Layer 4 of a small transformer language model trained on English Wikipedia (13 layers, counted from 0, width 128). Numbers have three digits each and are written without spaces.
In attention head 2, each number of a token's query is one row of weights dot the token's vector x plus its bias. The head spreads its attention over the tokens so far by the softmax of query dot key.

Query weights of the head. A number n stands for (n - 500) times 0.0011.
q0 (bias -0.016): 500521501497500475459441499503537523543488514491542509558472511505493473458506512477487507525475468495516555477562442507489511526503565526452492468514526540460541540433514532548469540517542479520545472499488524493454469453507497496505528579506432495515531434522467521515495490537544495549523469500494505515525566562443557524485435478514510405490486539521525540499437490460501544503508
q1 (bias 0.038): 475470543530479531519503525487508552486533525508489461519469492473457497501494498511474486513487497466510447511483539555491475455454513458499451501536457509496462465473518432498544473487445546525455455519502445508483467553455469508529483541498442536512545430462462486508499515488496527425495560485494514499463445426506454486454520493507476513529541476509467465535544502518499424474509
q2 (bias -0.024): 499479489503526399457470543511417530520443462449493480486513480475515481481551575484509482505471462545569520503531515453393543513449557517468515549473489660471489524510489546513517494515507491523549510483462489498510408500482448511516535538489458522464504459479491459500491536545582466546479461432453464534490507558570539441533549526483481501463470544555533519500442449457537495510498
q3 (bias 0.074): 469457597555494517477540537519513469441532367421532522363483451499481540490427472651516576562454479548482433549421510500492351443514544543522536439476490440521408523419416532420519497493440500481536442549506492535574407542479529415494446459544542476614518465447518459515519540487462582440450511468506471513454484408487485442497551529546456489553484456489451480501572512568529418471480
q4 (bias -0.023): 517393606613421487556483624520475541555510464414489439481439529438472514530491500583521484443501570553557553413497499486585448472486429423500457522450516612584425483591395493426569578474457575516450408547517534575533447475412500490554429498466491450587535382505459519420531539416530577492399583390443517518424522300477464427561576526440510495479480489526491465427494388481549530508508
q5 (bias -0.080): 465495451547488483464491396496524497429469526496476482450517525507578517498482522498496448498462479487495549483620427519442603626514482577538453563518567498529485443562478500543522553463427486504521517482602477455528476449544527364522584425462437422486499556481475492478480519479478517539467376462430572496524460631581459573511498510543465549506470533538535569517471554458536531452434
q6 (bias 0.181): 523559513439539469476493526507512468561527376446606623605581553523400569430543458575457589480611587534417417640405596490555395441562551477523566492685446325527496579450462462498521433575419483470507424530473547529545520602418501600390392416551548429529614423477510485506484470543514439473454572517586451473586533413418579427545462488524514592520388484426443583512554493603471502475555
q7 (bias -0.061): 502553499590525544342528553487551581619360433385450418527527570453555460504554524548413457479506575548437520462537442554625525430536516415437481652528560557538465533465562520456645476534494378426453519529506472462472501489440461437555470403465480436557470513593425613397474644480478569511368538370474540405547380431480527401548395459497533577417336623525430625520461565481491562445476
q8 (bias 0.163): 438461463421491470599454454452525396478611503471520626592462682543422621456551454584515634507568537489396391581452529495495382491622486562590490416724550307474528585529355441471436523640368471565525468400593597525499427669433640545481437478535577384529583502456534399555478510565457385585519533511623420548554557503440562452598566504527472599529389458489438605541526518628484488528484
q9 (bias 0.110): 558608442469650443504461530493532498632423289425530377638663563575452593461589472516424482487646632590418416577417605508576503336528610526477496647653433534588492556307572544537620451523611358491452491566357576394478626564459461591316551502509545496530532594595497612536359635540500496423407474555578434408636432462491560494495294441513687542496335591484471641524509629448435489487561
q10 (bias -0.010): 613545302397701404493421442714464382316469657376723626517637402447410504587207444539469247458528508306529519471410600566502446486342474611700439545432452641346667472471495457359428690521382647482451408539568550415671621562460409631484296469556434699633341352635370736530502288423495442429483330476496612620414481301563510760317413312308569459480551449553693632698468399549349472259374
q11 (bias 0.060): 379345591641683472504397504455449403454630505536414414510294532477393528427537417364539414602305506523647710635478399546698679296622409632635456347546587442600709617511464391474558457599490365492555527533406383655457475704409567724691620644384370591509605543848303615548492455360546466475570338413681574325456326219422562338684415474612455383455362484701330674518580608613228394404593
q12 (bias -0.016): 613353605824299486641545637616414475521197567626525348407518600254347445512573629366396440401604400552529336474445576534631655667550400585471519348490558376719389308573565456467491575469428560601576447471386587540692392561398473280376305352457148426569532583413528335755374200432460527229472588564417691590396372467501584335395408573353344498542510419630466570622300228649460884630535
q13 (bias -0.106): 575672563600440398567547569642435674528386341295323456412438499705436432677665349501478489561446597053590548318593407456379513403472447366523518372542425513513569660377581522514609398560312603500508546481534325756184321573668588455356537400414333675435621381538500640268601464727614680404571275389188725627304640661656267473656563376287441437566547386543626631340471644308577536625527
q14 (bias -0.020): 722460483324463250370431569425254373663369379574615423485530433394513504693698451379588456458408599570336592556523537643326520504350771649442476292599379641430601787470425684306453458328587594664730519527490553651502522336584646569551513485610461571473677571646596564440510561548650352770622473728462209736516612398451610640629581358375536368435494369653507501507505255518251731623444
q15 (bias -0.063): 497529344627455636651183179562511406487516351495640520381379492662360451320673428342718485325535631564589717397439458451313487492413461376332576652586675441514364504346426565319511582690452391338658538480483442435447485648481502356212658492615665391561539498742384329427547707564628787522684450510439560497516519504556635900638423364601427437443603580314395573389686563578422770559284
q16 (bias -0.020): 531549538508489497448457483495458513514469500446559462506498543514498477484497493484561442491527436528515506441506477518483484504532517541482452503526544465436489595430496566499467509458527505467540552480444551444462439493501485467490559509541527447438519499511559507484524532474544561563543500571556470532525540559516532474518518497486515436476514557497566499535474511466497459538520
q17 (bias -0.004): 505562455541508468518560524513449456483503556516496563500506474460432527514509538482501484521462577499508461435436492523513481461472500410458513499449530425466513420462551486499508499457520488559482536445520532522541471509499490451501479471510437542527479494550506527527415450594440451515561542488494468505513470445433505491453496541545558414472535450493506535515526482520456533514525
q18 (bias 0.018): 480457553530494486561509530534458488478531474495504527461508497424509538533525487581542570487528537549492491553440454470456413467503560513504476525508482440482470498503460474465470463543510512548530433488509550566568470504483508506466471527480563588543475490495585477527491462454458525463475540442467462503478536408444527515527560527503507505561481426472504491512547447522479452544567
q19 (bias 0.034): 557526482403524553436499429472581489492478503530521476582500472550479513442467545469520454533497456469419488513461500516500513443524496539499538458513538435471484546434584532529473536493513511547452528495416486396470573450566529576495525497553496547510479563527528508573547486558455490467526485560512490534488478568536491544454471471599479468549566557471514535511537550497498502465480
q20 (bias 0.114): 515511489528527521510552513454598420472599492457521516470448498566442527368494473579464527505551585515519394515448610488575454452481479535539576482600472368496451499471425438486492493610534474510482477543444581488496491553505540494503400456589539459562555460465513454523511515435499494459508591469590512463489541387516521471545518492582556539469484506436418534493587454564489434494545
q21 (bias -0.141): 457417524570387552579443550601394594533435572482386428420497448364559401621462516482533419466453443514564568386568451491412505507398521436423477530295541650497461409541477555456545534389621541525550581490478459552498469373512412514563554510463442551471353548515588511395561537472480580458430544483367590523424530486539409477449491505394514397477579548573537452405533385393499542583429
q22 (bias 0.057): 536580445421610488371516426405522486483548481540530466518567562541516554473528507477524477555541431427450451566469542544504521543538525532469520463588496494386557564479629538530541446464572485565453538552426477482512503506506575488491574484597531522387417640571500482534471498532484456547596437505581423513478491609531476540515483488607541478499507541548451549567558582452459436438565
q23 (bias 0.054): 613561490467534492497597517448523561494535564581530434476568520461521346495509460402553484455541409459550566609424570487497491478427378386392490484494514505442504530477521498511541490395641567553416675494323511500468492514490450417501486549637478617426387558511574514573561519480476501431564521544476494509488434552489479461492471510558550401487599528559370459510565510505534432462615
q24 (bias -0.147): 451438430602424489408579474552467506462551590625394346342388341523681356564351644398616310537309400527665702363644433559449549635360476537424409526185562715408557306576509542520541545329616601503554539539512397424520476329562480388670660591463386669422358619554427495500527403399544642479592457425342557515417502556558381662475605556525443365410700519530534360493469452434573528456461
q25 (bias -0.116): 610471495662675574276597516476612456573265526490626423323404449435581454588632631461331419679384611648493411342619424437524692616550525596446399722433545749644452414468573601594579414508685340321475467594443541453536669414563465527494770519269574521476453608538266511503292664493639660629537304292305533336504278344475612514414485405550538546493564566590784512503236675371577569642467
q26 (bias -0.026): 253703450433520366464563464634616295435457517580486536614540415491372488425444390535584418528290746690556446459635469580566643510639414581596579276459451490460565335504351352575702691595511699508605483502529475548643638581475450587566473488504661437577738478373487562569505563336305600491432488317431298443605409637548404612454551397436547720692458526405307231722425436355611345639642
q27 (bias 0.094): 486426497532640784583555603641538835603266361386445629634634701406526654404413423265544540496443445273422703507627553469422344679591509974594554461294621481456494668354430234445518568547434749656450664377584592550356649502477440343400416655445514351498480374401491521476597535407496356429476360273686483523442293761502565534334478264432488640372475768491378398529463429464349483539495
q28 (bias -0.068): 668369662346459555510299539515412676388541481548554640625359462380330431478335406476367643432361679671589781349440430315450609395370730413530502482445588407558350566351458396492482517504383563481548521638736273546572507402817424497612337698335429668346486388652310426520594384467694435402417670601298565567667383626401571436308363547541451435696496476460611267494581499387315657494519
q29 (bias -0.034): 749645414527373651370563717611743402718441429483516632709605209517492496263387519755420507665415798662715433413514622506360361587546427566499656449405743592555723580507790544508530364521440565254376465582365645554432521621469628685327499470510462688363553265613467451502543407638649549492652718328569485457597577459496592415572623651474208563338343441527559397475737379573661564354632
q30 (bias 0.110): 477348623316454574326509425602423565584531370373458521574660542439397234381528465423559490643517555402510482690258384623400350422608568435567674458641527396382604434361760588486770477322566573267248460761492501573764375446238358680672356575234678513508529526131436631393466251423610486629578409496674750498430712399522600485483390483644497548532679511330400497562596403328325553560523
q31 (bias 0.165): 541663551436555473705444472430704306564504474360620735760320803627351441693492491561416361556410486362607309344502357487417585638481419526404493670563864506462458500513372539530511583484539272627274772266424324502426269547386650500586258757512581262380469641384597726768613530603641539475281493469650354695555668587537618428663401542495505460491336315676469433555612326380645644368419

Each question shows a short text with each token's key, already scaled and adjusted for position as the last token sees it. A number n stands for (n - 500) times 0.0037.

Then comes the last token's vector x. A number n stands for (n - 500) times 0.016.

0 " overall": 494521478485480509526455493528605628618362431552538499471538489501530533502426548530190472600423
1 " | No.": 460506480537506541491479530508587613554330427475478522464519477485541521505448473629232499592501
2 " in": 461503471532525490559487600534466547369350499235478519486526507475534522513422520577300564623510
3 " season": 523480518522505546500476537499421504543321423520474515453550468511547538491464385610295689522436
4 " | Title |": 557466526508457522595455710656558693400375429519512488457551488430615589506437456627298582657656
5 " Original": 544444543465475561525464602555629571481293627582533489441555476451597570524484466604345706614630
x: 455474545454542454458507562543502431581603409631455513583483513358597583462539487606542576434305514500416477603486560622599549533520576522615537400472422485563555494547520492375375467489530451513640407509546589516483471539351533557541424554504603498571521482425498419601540505569494494655548502444660396467497490604523607515509571467470482427255517622524306461604605488560439528323573
Which token does the last token look at most, and with what share of its attention? 2 " in", with about 60%

0 " particip": 479568441536471504579425619670643650533346373525563536440563530494537552520352481481456422683448
1 "ants": 498520487525487543546436543593674673524357340564503493481497478532511504518350525457492437708434
2 " in the": 486501481534524395731487915771466691538377351366500496498526552442536574412394387635398489690604
3 " events": 510484512466457522555474585594566638500394573564469534429547494467558559475527406641298570605532
4 ", and": 500501484523517403730487934757480681530379348353482507482536564437550564435400400636413515689623
5 " in ": 528472502504515423698459893753506620529368396364510488473534557412584578441428412629435539643640
x: 448513501468644499499512552409520543575432513432377514540436438533474475540436420475492491492587552570498552529479678479569384464447547510469458494552506456572500582461480526547561361536389592496481567518511567505409512550549509696492438442452498505452451430528523405561497599471503486544513537566650480489579430540418540583485438498439564561103465557425455444518503508615498504468451
Which token does the last token look at most, and with what share of its attention? 2 " in the", with about 40%

0 "oints": 486492507478482553512510570505664522463319347752496506461503454498538499480487508684360326649517
1 "\"": 494496510505523504571517714589562542472334403621503487512485498482538531490479473702372403653538
2 "; ": 516484496482485483541558698519597461390442529723430503436535514453570561468589417654414538719571
3 "1": 536472518479451472542486589602702459367594478673475477442557508438575587466513576717543652475408
4 "981": 555491535448426496528397543701678389282494683507504471467549506433609579520397656610529425269249
5 "–": 501483560434419508526457535593696493442414722627524486469523463433593561475412463379323461615250
x: 588534545487459493585454489542549556476532443386486627511530412558519493394267358482421462594534533473437389566416650536434500375532538616471536422447474435491548611569465330454568416339467613491349517515340613465483476639478521593580412447424537560598591476556491454584537560461501450382523518484615499511371481467458477564443532565582492541407496435581576648556408503500470300522582
Which token does the last token look at most? 3 "1"

0 " in S": 494562454532507475605497725637388620477538533508568538470550550438601575479600377621495657640524
1 "om": 454533459468451503536503513511315516377705629631505556412566522497556569466646390572531768528389
2 "al": 480502497463465485512442368510322641401677728292513509492493505482524542480479573288531317306549
3 "ia": 487522497488528480511521515488488521749493473328512505548450472503515545420565374538501291451539
4 ", and": 500499482521523405726497942746445651554374336359481509485531563436554569434428397626417496697630
5 " more": 573410572432479523554468641596529502572404518569513503455530484445590544493517502544418591450693
x: 453589376557436600544438578564506558533484487393483488546468551498475505561456477513551351489436594666514512537443647477456476564514523491494548370529436514571489599509499659530469602604415363528557468391419561599556465609338520417508417538539538370556480532512507466485461514510422466444447497484650423568471462523567603514657474550403544625268506587384391552371528427571517540427597
Which token does the last token look at most? 4 ", and"

0 "ight": 502546508456503547458429441487466292416592404651512489485511446509499493511365581747264387604388
1 "for": 467540496456477543479467452483480299476613446661505546448548468490514477486379581755246406627440
2 "ward": 500536498477542554490418466528424224549391301455529489527462426543485451524265602508361508553521
3 " cr": 520443514443491539523453622557503390623336439564381573445563474467546521539383501659398431603542
4 "ash": 529463522487451570496474531543562457749457364534471531451549496499530513518419533495444466580108
5 " is not": 545443544478481513568456673624514535505524249601546479457520516456562531507407512597471449721560
x: 342460461452520503549508576443478505501421510523460624560597363446238539465480501553456472572524553455581431490462616504517413478419550432548530523588528495434557393529555329420413563503349417346485424427463404441642572552405521582477443558615512478575475470477516568544546468459456486451484518534633354621493507552527614563553460592611409605302508646489437490422547479558571609616618
Which two tokens does the last token look at most, in order? 3 " cr", 5 " is not"

0 " look": 492580464486494514548413642664575563638530484619571547452544505464566562527376530572429472768551
1 "ing for": 485510473535519426689453826730499640599441386439525513490522541448530554447346448647430498749609
2 " an": 461488474514527474608437717651491562634365486440467551475554517477542560476417486665427587645585
3 "sw": 531447532448486563495488541523554626638435591461423588374565485530535556502533475270258675500541
4 "ers to": 531468480525515495589423661649528589616433286448482502473537521476549525498345523706546517606554
5 " this": 528478507494523441640436777725490573591435384505499494465513526462560571442434445648454559662649
x: 410532455466543504404470589449484562540456505585445497530501484469461394651556449428539511495586494485536511508500680471531452443473512413524432489617470616477474552456443563594514455527457476446481559509484470521456451487355520622475360497519478411559458604487551495509505499490488495534418492565559439619504469450516574573607498445535540594086500560456419497556524444622451616489498
Which token does the last token look at most? 1 "ing for"

0 " chang": 478554486488489519562484626563449570370369335581565537435539489465567555505454487558307521576550
1 "ed as a": 487495486508529434691474833709462650466402382409508507493526530453539559461407444593310564656610
2 " result": 462479510456468497576435622660576608523430503469468532419552503451540582484431454543308594633622
3 ".": 491504484524516411727478908769484700524374343356494492486524546451543582439364401632404528679626
4 "\n": 498522486497508400709474912785458688528375350345501482493503531436559605435367377644423507668631
5 "| ": 506513534447459424619433766749496605368389491418522483469505535377590593416463404575448570614576
x: 548502408430598532542465546458469533519546466484416500506550476525559491551483345418530571470549502505572573629372674465539489431544539429483588444548459485561545596442491503569507398471557609415541559521372507449486551522586440714468497580455549609439482506586561548524496521527508492492520531595646517439509362388371522518575425462488567568188510564479446440455503612556373484501590
Which two tokens does the last token look at most, in order? 5 "| ", 4 "\n"

0 " the": 510503483534533389718471885762483702546362362327515491510511534464513578406371374622376500689623
1 "ology": 501518487474497492562484656602612668559321578374518497478513481490540555441494389578276505612535
2 " professor": 451521506456501545531529626485581673505341445584494544462530458504547526488590457468300450716605
3 " and": 477516482522531423699517889683509678623347368378502505502514532454537547424422412610422504721606
4 " former": 495478489509532513596486748620571529591335467477452536483517494467575564502518395539400555585657
5 " dep": 571417561398466540544454651596585494631317665523553488464548472452602557519442479605399530627509
x: 444520544473551406424427498529507604617481524472422473526545429544480562506388469592511566398532506535409431630443621463515414426489452333616561346458365420487472425586556416496478446545515511606467559593478552487476427634294470496469428532633499501513587468511506512506450484405318458507535566508694523416566652495548485473466498628567466461397434366482347662423510587597457366540476
Which token does the last token look at most? 0 " the"

0 " of": 521505466540520407712486876734484646536363359348512493505519539451526559423387382669401524665620
1 " Cooper": 452537466489480561491531555463492475605326568417532538418549453496550542491556373704430645493581
2 "ation": 483531487473505519512512468437274556420230455389498521499487465493515519471533521373491321659541
3 " and the": 493512482529531404714487907749466672557365347350493499494517547444541569419405361612400478679603
4 " Ministry": 554450556442470539529483595548562615603342606404459518449549483443576567481562346545327549533503
5 " of F": 558431541460453528530505612549480722466499375420526486462542496432583546513579445692432429702339
x: 502479547532551524459565523491434596549444414379487437577547528471384546447438462476551482607497438560427556493374530509540422350472529589524534428477494526592521526533622407467483393606471518479383424436512453534450634597342493621392595483480489494440624357523521417357559500465502351562374564490645548355422471650422505405618458558568541624288472539535502610467510547501509351473518
Which token does the last token look at most, and with what share of its attention? 0 " of", with about 60%

0 " after a": 495516459554542409720451908771506643555414349363531517495526550463527575438362418621385512663618
1 " late": 445494454519493480602422676688617428529479492434513553429556518452571575484366496580319596558594
2 " night": 454497478469477516512397497608486414429391574500479553443537471480565562511371552697344589614573
3 " cr": 528426523439468542541401602626519455522471471595381573417581479461574565541351536717353498666542
4 "ash": 536465519493448561499446504566561466712427369551479516442543486501535550507398533496415491547108
5 " that": 521500489508511418694437833767470634518438340416497498472545556438551563445375415617399516679635
x: 417461413513534507478513579416520542608405458500476509504439441460367444591502527439496487515579494529533496480474715467539440495450466474504495562608500511482454630498418483580526428535510568452400583576529424439412449498481558590506350549527475437468434514496507446505551561454548499500471517513610464532554451485443552565525458455456579506058504548500494482503516475552507602474473
Which token does the last token look at most, and with what share of its attention? 0 " after a", with about 50%

0 " press": 497545487477489502490395517607582623524476451580559516493523465504546574523390465513419295761392
1 "ure": 511537499480497512493395506599609663522480422556517498518477446539529546528385477486475304780321
2 " to": 481504476527522409712461884769468647571392358400514507494520546447548576431369408650403529685633
3 " map": 495474511459482554520444579594521577645420481558484527459528464492576584519453415657395686531632
4 " the": 498510482516519405716462893769467706533375390355486503491523535446545578432370389649396515681644
5 " under": 572433542440502489563426639672553583592332617427515497464539500433577582489442413577314548544519
x: 412459446554458508349519648413512666551403511511463485568524460517597446462426446517575467534510487568515481476520684541514392410479520529493505374592493384471499464514480449498627396466579599492458516433473605608543455474304559596552470435429489536486476504435566509510521550477421476346549555496674477418517475410392608462460535526375466534224502513531402514540534452453505506446582
Which token does the last token look at most? 4 " the"

0 "é": 484538481516529548491526546424465464308277492367539517458514447523495456519517337288605494618579
1 " and M": 462531478530534470604507768628485644476355472319508524494524529461560557483534375416563469699614
2 "á": 456508502496463522520528536509542635659526755424478572423568513473572566478635267268613532413414
3 "r": 486501515497510503506551515446586610511705432412477527467505506539495535452652440119641687651623
4 "ton": 473509485525520520503518492466481466756489355290492524501473489514516553466535410382741437337505
5 ", and": 515496486519517406723502948742473644566381333344489509482536568430559566436432399620440484700625
x: 430453483485611503487505542444509469602422519502500522518437427507341444598523503500502449522589488562554501492450739451552461489447471498508515548576474448542491612464450513574466388572480569444422516515497511474445495500546533604503343495494518508468449437441460452584461535458520513493493486539659412541547495508469572539499389480418574494080555534492538472516509506546512563528469
Which token does the last token look at most, and with what share of its attention? 5 ", and", with about 100%

0 " Democratic": 487503469501487563498550587502600595529329647561521508458519465491550513511532416606512336647331
1 " Republic": 502520511476498548486525561510592634496356645571520500492499441520535509506537410660565315663285
2 " of the": 484502487525525414703509867725461699469377383414509496483521536443528571420458335646431474712586
3 " Cong": 504422570422468553469500511531497585534432713536405582391560472471572577495625314667396474488470
4 "o.": 527471531475497502554461532577342757425363366506494517461516513484517529498508461339586351638446
5 "\n\n": 499521496510515421721480950798472691525350363343490505492496515450560603437373372659408527693626
x: 464530462443642537467531485438499463568470540507465533529499354503456470567512474521480463561558474518491537530468677434488485518449496530490518534557514459480574543480427495584495287535523542497480583468519465499352497499568469653517304503527485521452482476486457513540503541454499522525491470529702432518572530516429592498475451505442535505091517535433501469519478489579450498480433
Which two tokens does the last token look at most, in order? 5 "\n\n", 2 " of the"

0 " events": 478528456515470545532440528587662654371407383709538526466538490499521527514399485613440487626591
1 ", and": 496506476539535395735489937757480668537371349357518499502521556453529563421389407634426518684629
2 " in ": 473491478521532410705460891755509616528368395361486530482528550427565579428417415626435538644637
3 "2": 516485498514529454597474704660525489360399426458471520471527519476555580455482496659478590548410
4 "005": 524499515467476481547437584655600407206489594397508491490496497468586584481472537500418526243414
5 " published": 523452520458490524570438706662625486383360610529502498452522509468584559528467350459379441584512
x: 425418417506543491514425579492482622546533464441585513474514542396562434429352491662596442383626693527507497497408537406505398461470569614477432502463543512540431421486507567557520459387448531566482556600584529479553471638415532642595404493420581583509518434502521514637513609535558494539482526403740511412534542518459537574462494487529554581241356608460426473499503456500542472427421
Which token does the last token look at most? 1 ", and"

0 "â": 506528499479518508547519569500402480501469450328498497478502459510514498476491334331549497709701
1 "mp": 442521516471521543489484531492429512532461436366510547467513466529518505504466333363507491648696
2 "ie": 497510514499517521503566514401493610517380147476506516523459451550505515468546462415611309476232
3 " but": 501485495494494435665444746697542550555489360444482511471523548439575577449401476536394557636692
4 ",": 498514474538520415715503900727487653565360329375481492482535544444551571432404406613442540653642
5 " ref": 573420553448463539545489679626584510593343520537542474464539491439618568527514467560588575447532
x: 483581419375527558429402497517516714559404520525419390557493454437356557290373363549496589487429565534360470491439625515543443489523615452562556407599478427477560550438525371444421544607526576485426463518478522540623586601374562562592460427525552464586523325538575482489483408387484471433484562555648643510551563536497578430441393633522503592383428491470491575477504444564439472457640
Which token does the last token look at most, and with what share of its attention? 4 ",", with about 100%

0 "\" | ": 470535447524487505546422636676534463391524325564551545478531520452565570501421458591513697603643
1 "24": 438479497483441509506432481642531404332632334728468537440533479477571627525424574594633749549546
2 " September ": 488473498486501519472307428707539198361460649513467506480490454474558577536262676515505607425644
3 "2": 535494500506522513473403466560407272270370512527477516480487464515530557533365467574548649673330
4 "008": 536489524469482535483396464613429376228421614380491497485482460489567574546397454362417499191465
5 " |": 520485514529509539516480611565574615444341574688516494475532493491563585528511329393454450588521
x: 725503522559488567551442464588482386690585533510505510488529529507483468501518490554429522393457615516640482577373607519590627339473545508581497443501515496517398551549567546365532476432547480466499534512536527532559392579513501523461354526515482452569493513565511673592548506571650580413439509491649592534430490397356610521510419422502451468239431485547507526511512477568444446410534
Which two tokens does the last token look at most, in order? 5 " |", 0 "\" | "

0 " co": 498548496513492506540497619529486552407573462445548508476539496522565550554495522479425654786388
1 "oper": 504526489507472513552484583526452545411544471430530504470516489524529533525456534447500687781337
2 "ation": 474526496499539518514493519462367549363339562438497519515496473521521498524489582341463447711620
3 " more": 488466541464506525533516612494490556426378412646425582437540484468538520514543418432281403595677
4 " consist": 571405532455484497560413629596512589559369468527465551417565513508549560533400452491304557578608
5 "ent": 523461520481504510537445546563706693621387606473480526475512478537512497520338511370475559522510
x: 412459580625495448475534483447624552395432406506435501657473570514539440517494585540616472484600509472542474549465495571556404506517430520588515428432549474468476548440530545426430614525503542651658486422579572547427524550371517467574420548562514558622465435454542496570428457533459419519435429447725472499420405348463685536367421567508608499369577291528441438611444482568519423338447
Which token does the last token look at most? 4 " consist"

0 " Other": 518526478457485521501519488474382436493345617350499472482513457480523531442554457614294460701550
1 "’s": 486537505471531528485491490477403466565314584399545502510461427503505529481450491626260473661507
2 " Mir": 444486494508512570483504583465521443567448538457430571431533464521541544533503351576192532641557
3 "r": 492500488509556529469424455541548504559512323332473502502465454578467519509383557286670575709529
4 "or": 518494508507513530487470428450538365736447275305493529491485476529478485448406425378600396338394
5 "), a": 527489483514526442686485883693490605599408363375497505484521547435569565468438404558325461643654
x: 505421438575627446520534529511468438670368531468558514497496460499441419567481603536533467457601483437571499515494668455604493455473472480509500524572476521582557586539445504543476373613458515509470500537558524546468440517462490660478380477529499463543458460457496458590431514542466510562483456504626403553541552493509551554491420511487539555066539539429475525503521536593473575572520
Which token does the last token look at most? 5 "), a"

0 "005": 493525502433486507509502580559636587413306639587507485478499440506551571491512367452495432535460
1 " published": 492537466474524523547453667610603517422323588536524532490522481501538538532431385529402441565546
2 " E": 458504481491521545517497611504577499336280459463464556475523467522557524541479483656469640678553
3 "gy": 462526524473491532502492480456438563242567607354507561480482456537528537511495291270560786612381
4 "m": 534465514457507516475461436453526496318885582234476542478506476524503520518457458478592630626731
5 "ás": 547455543487504569499484479445402436675555483372502516490500457512525501510457238326582371295561
x: 584378542509557569566380433473536515421431573360617507532507676437490498613372519637342468582533520476479548481469446532597512571505384393543553504638500449535540398409526603574662416590580386459362580480537614541654460551440483537477544545388598506424473518431510608591459528446578622497448566460446642538577328430492599405458466532722519530573481406455436604472498531524537572393613
Which token does the last token look at most? 2 " E"

0 "or": 496536508485530533492552464402421493719355366591522488478480454534469491436591482322496349534743
1 " to the": 499501483534535397724484910765458696553371355364514496504515542451529569418385389636409498705619
2 " b": 448503497460493507556480615587570617597401632478457565456562499444586611493494388624371536633524
3 "ishop": 482477521451437549539492602569703678631566700448466547430552487461604583521490427605420424555230
4 ", and the": 507502490516518400726478925768492694559390373336485508481534561433552569431392386615426504705595
5 " div": 565408580388433535519444609610635557633357611442527512460529468414618585520476392505429578630401
x: 348502480368522404535447496461552674492520438551416523461636447476497597386479432589486571464495540558533517594449553425591445419424527476513662423424508365641443552524627507457612525584559478449411547510480462406512460628325522519401440484421563549545435524541531489522448541452464441485501460439720548319595596491439526519463393578502419444489450379407402585500718514460531391420460
Which token does the last token look at most? 1 " to the"

0 " seem": 481580439492477527560406651671653546486474451602582562421564519458574541522342482564505541610602
1 "s": 472492486495500541538429567591702555442501423646510531473510480518523475520303553463548591567616
2 " when": 480499481510507410711448860760499660520408366423501510491524554422571580443372428634436518670624
3 " a": 496479490503532452658454825706546596523385456419464522478538520466557576466414412615433546634648
4 " child": 550435551432461549518437583607626521591531696481442546426535466474597584537431478533283644574527
5 " is": 531448518481494509553448621603631688638530587529521500474505511468555547502391527546444505750552
x: 463515531520539547463474561475476510525399516519547609562577439422326439486436632524453453514477674388562405548472627582562423436526516429555587588479540493455498483535565432342443464576402382387588465495385436430481501659376523579485537498625513545608508504440510479514515375534445448470403499486673501515557529472546580510483394597578401505212571593473432558475518455551485586452501
Which token does the last token look at most? 2 " when"

0 "2": 492497508508527481545499645590745427454507587378494478513494491485551574488492390361383290408398
1 "008": 483495519470490497534483657635690427352441570368495484482512490460587596496528420388414389383410
2 ")===": 509505506507491500637503801681504496470438620451503506481493504430583613511439406608406494572546
3 "\n\n": 495516493507517428713479928793465693505367367355509479501484497464553615435373370659396534692623
4 "| No.": 548492549434400502570399632685664545334343614388531467441541482389638616467425439649389606536562
5 " overall": 528475542434421524524418446560583510241301499363532492466510477457589568499404653362244616523332
x: 374397441519534591600624620579415414495633613506567475510467536514704641390541531493570502523593339368553523647512550589531405607560438477589523477414532534470502581576546492482476538336450453437601445477448525414537422542420585577550452486461656447497462460462572473616498405510444459551518485410547626568483540406453562602569534550487527398392502544492308600640529556617463346318490
Which token does the last token look at most, and with what share of its attention? 3 "\n\n", with about 100%

0 "3": 489481512486497489518525633550689323575636649473477470496515489467559563482516435373353186532375
1 " March ": 494489483495514519504373559681593406412539633341493508498473442473601591532378391521462441476566
2 "2": 508503484510530491507422519612549474281424472424479502485490481504543576496450431526748685596389
3 "010": 510499516473515522474414486606582429193435618317481508488483469494553565512460448415580511199469
4 " | ": 509487501540550542475483575524655596350409621675519511493485463508556563521522285445547417598404
5 "25": 519491551476468517488455500608846595321704474712542468499524453504569612521455579586645722607428
x: 657671353407477476510483430442554496488571529483435616552620711468297552460388502559722586417462466501511449577443574597508441470448536543661501421349601531460479597453498470497533402481438500557522522382449434515496586617489583523613499398653536546473522478540613525564468417377403473470441467452538449601428531500500488577464529543482489535407388464471376463518468447415430502351526
Which token does the last token look at most, and with what share of its attention? 1 " March ", with about 80%

0 "ely": 496512485471536521515471515497467283600227528487519489480493454531483497484365431427487568499646
1 " inj": 409514464503474527506432545578501349616285486549501566436585507467544533525375474497457567588618
2 "ured": 511500482471460520506407483610510494626401363650487501466518474501531532512315487494603613676431
3 ".": 494502483526513411728478913773477671548364336362491494485529551446544583435366397638421521679624
4 " The": 506504479525515408725467924774476677526369337351489501484531553444549586435383394643423501687630
5 " Cr": 598399596403474561504466579569609573532347748387575466435568490443585569509547376523374570502544
x: 466448480525454563463643595519476615487466436450449434481515542415540622450497483597447601463511482509398474713359610536688517343577491516574550377483406539561510513495566497479596444457509547570452543507530504544378439567424510605594454376453474493588424518402536446527469464430405433431453572544623627412479438422427605393426553519448474539399469492390397602395612523564490544398741
Which token does the last token look at most? 3 "."

0 "ons": 479524472497498531513494562505559472252345254674537528473514478506526498503493450547722460617565
1 ", M": 434523460544521498562495719597530577389380367573509556476548540456570563496561409576702428646605
2 "á": 440502504493455545522547580490574681635518730461474590408592524473573536503650328314705552349439
3 "t": 486493510487479526513556536461614623507706454404486530451533514511530527474684484106694710619600
4 "é": 517479511538552532475590499334476501727470256496500520495518489546471502454665434493692520281575
5 " and M": 542446516501538519542542720548462563462371474393525501492521516488553529525604426408577382608701
x: 493472518518587551480473519508423461477415541359542399435518470448396498582694600499422532439491511619460536504241657466657292461364493518566431531557451450575454601483519483442464370538447549530384359540469496469451463542522602619484496471526414399574539521517535485659441540509554471453484649631523467571499515459384583422537466532619481607367475432516596559455588463445505544495633
Which token does the last token look at most? 2 "á"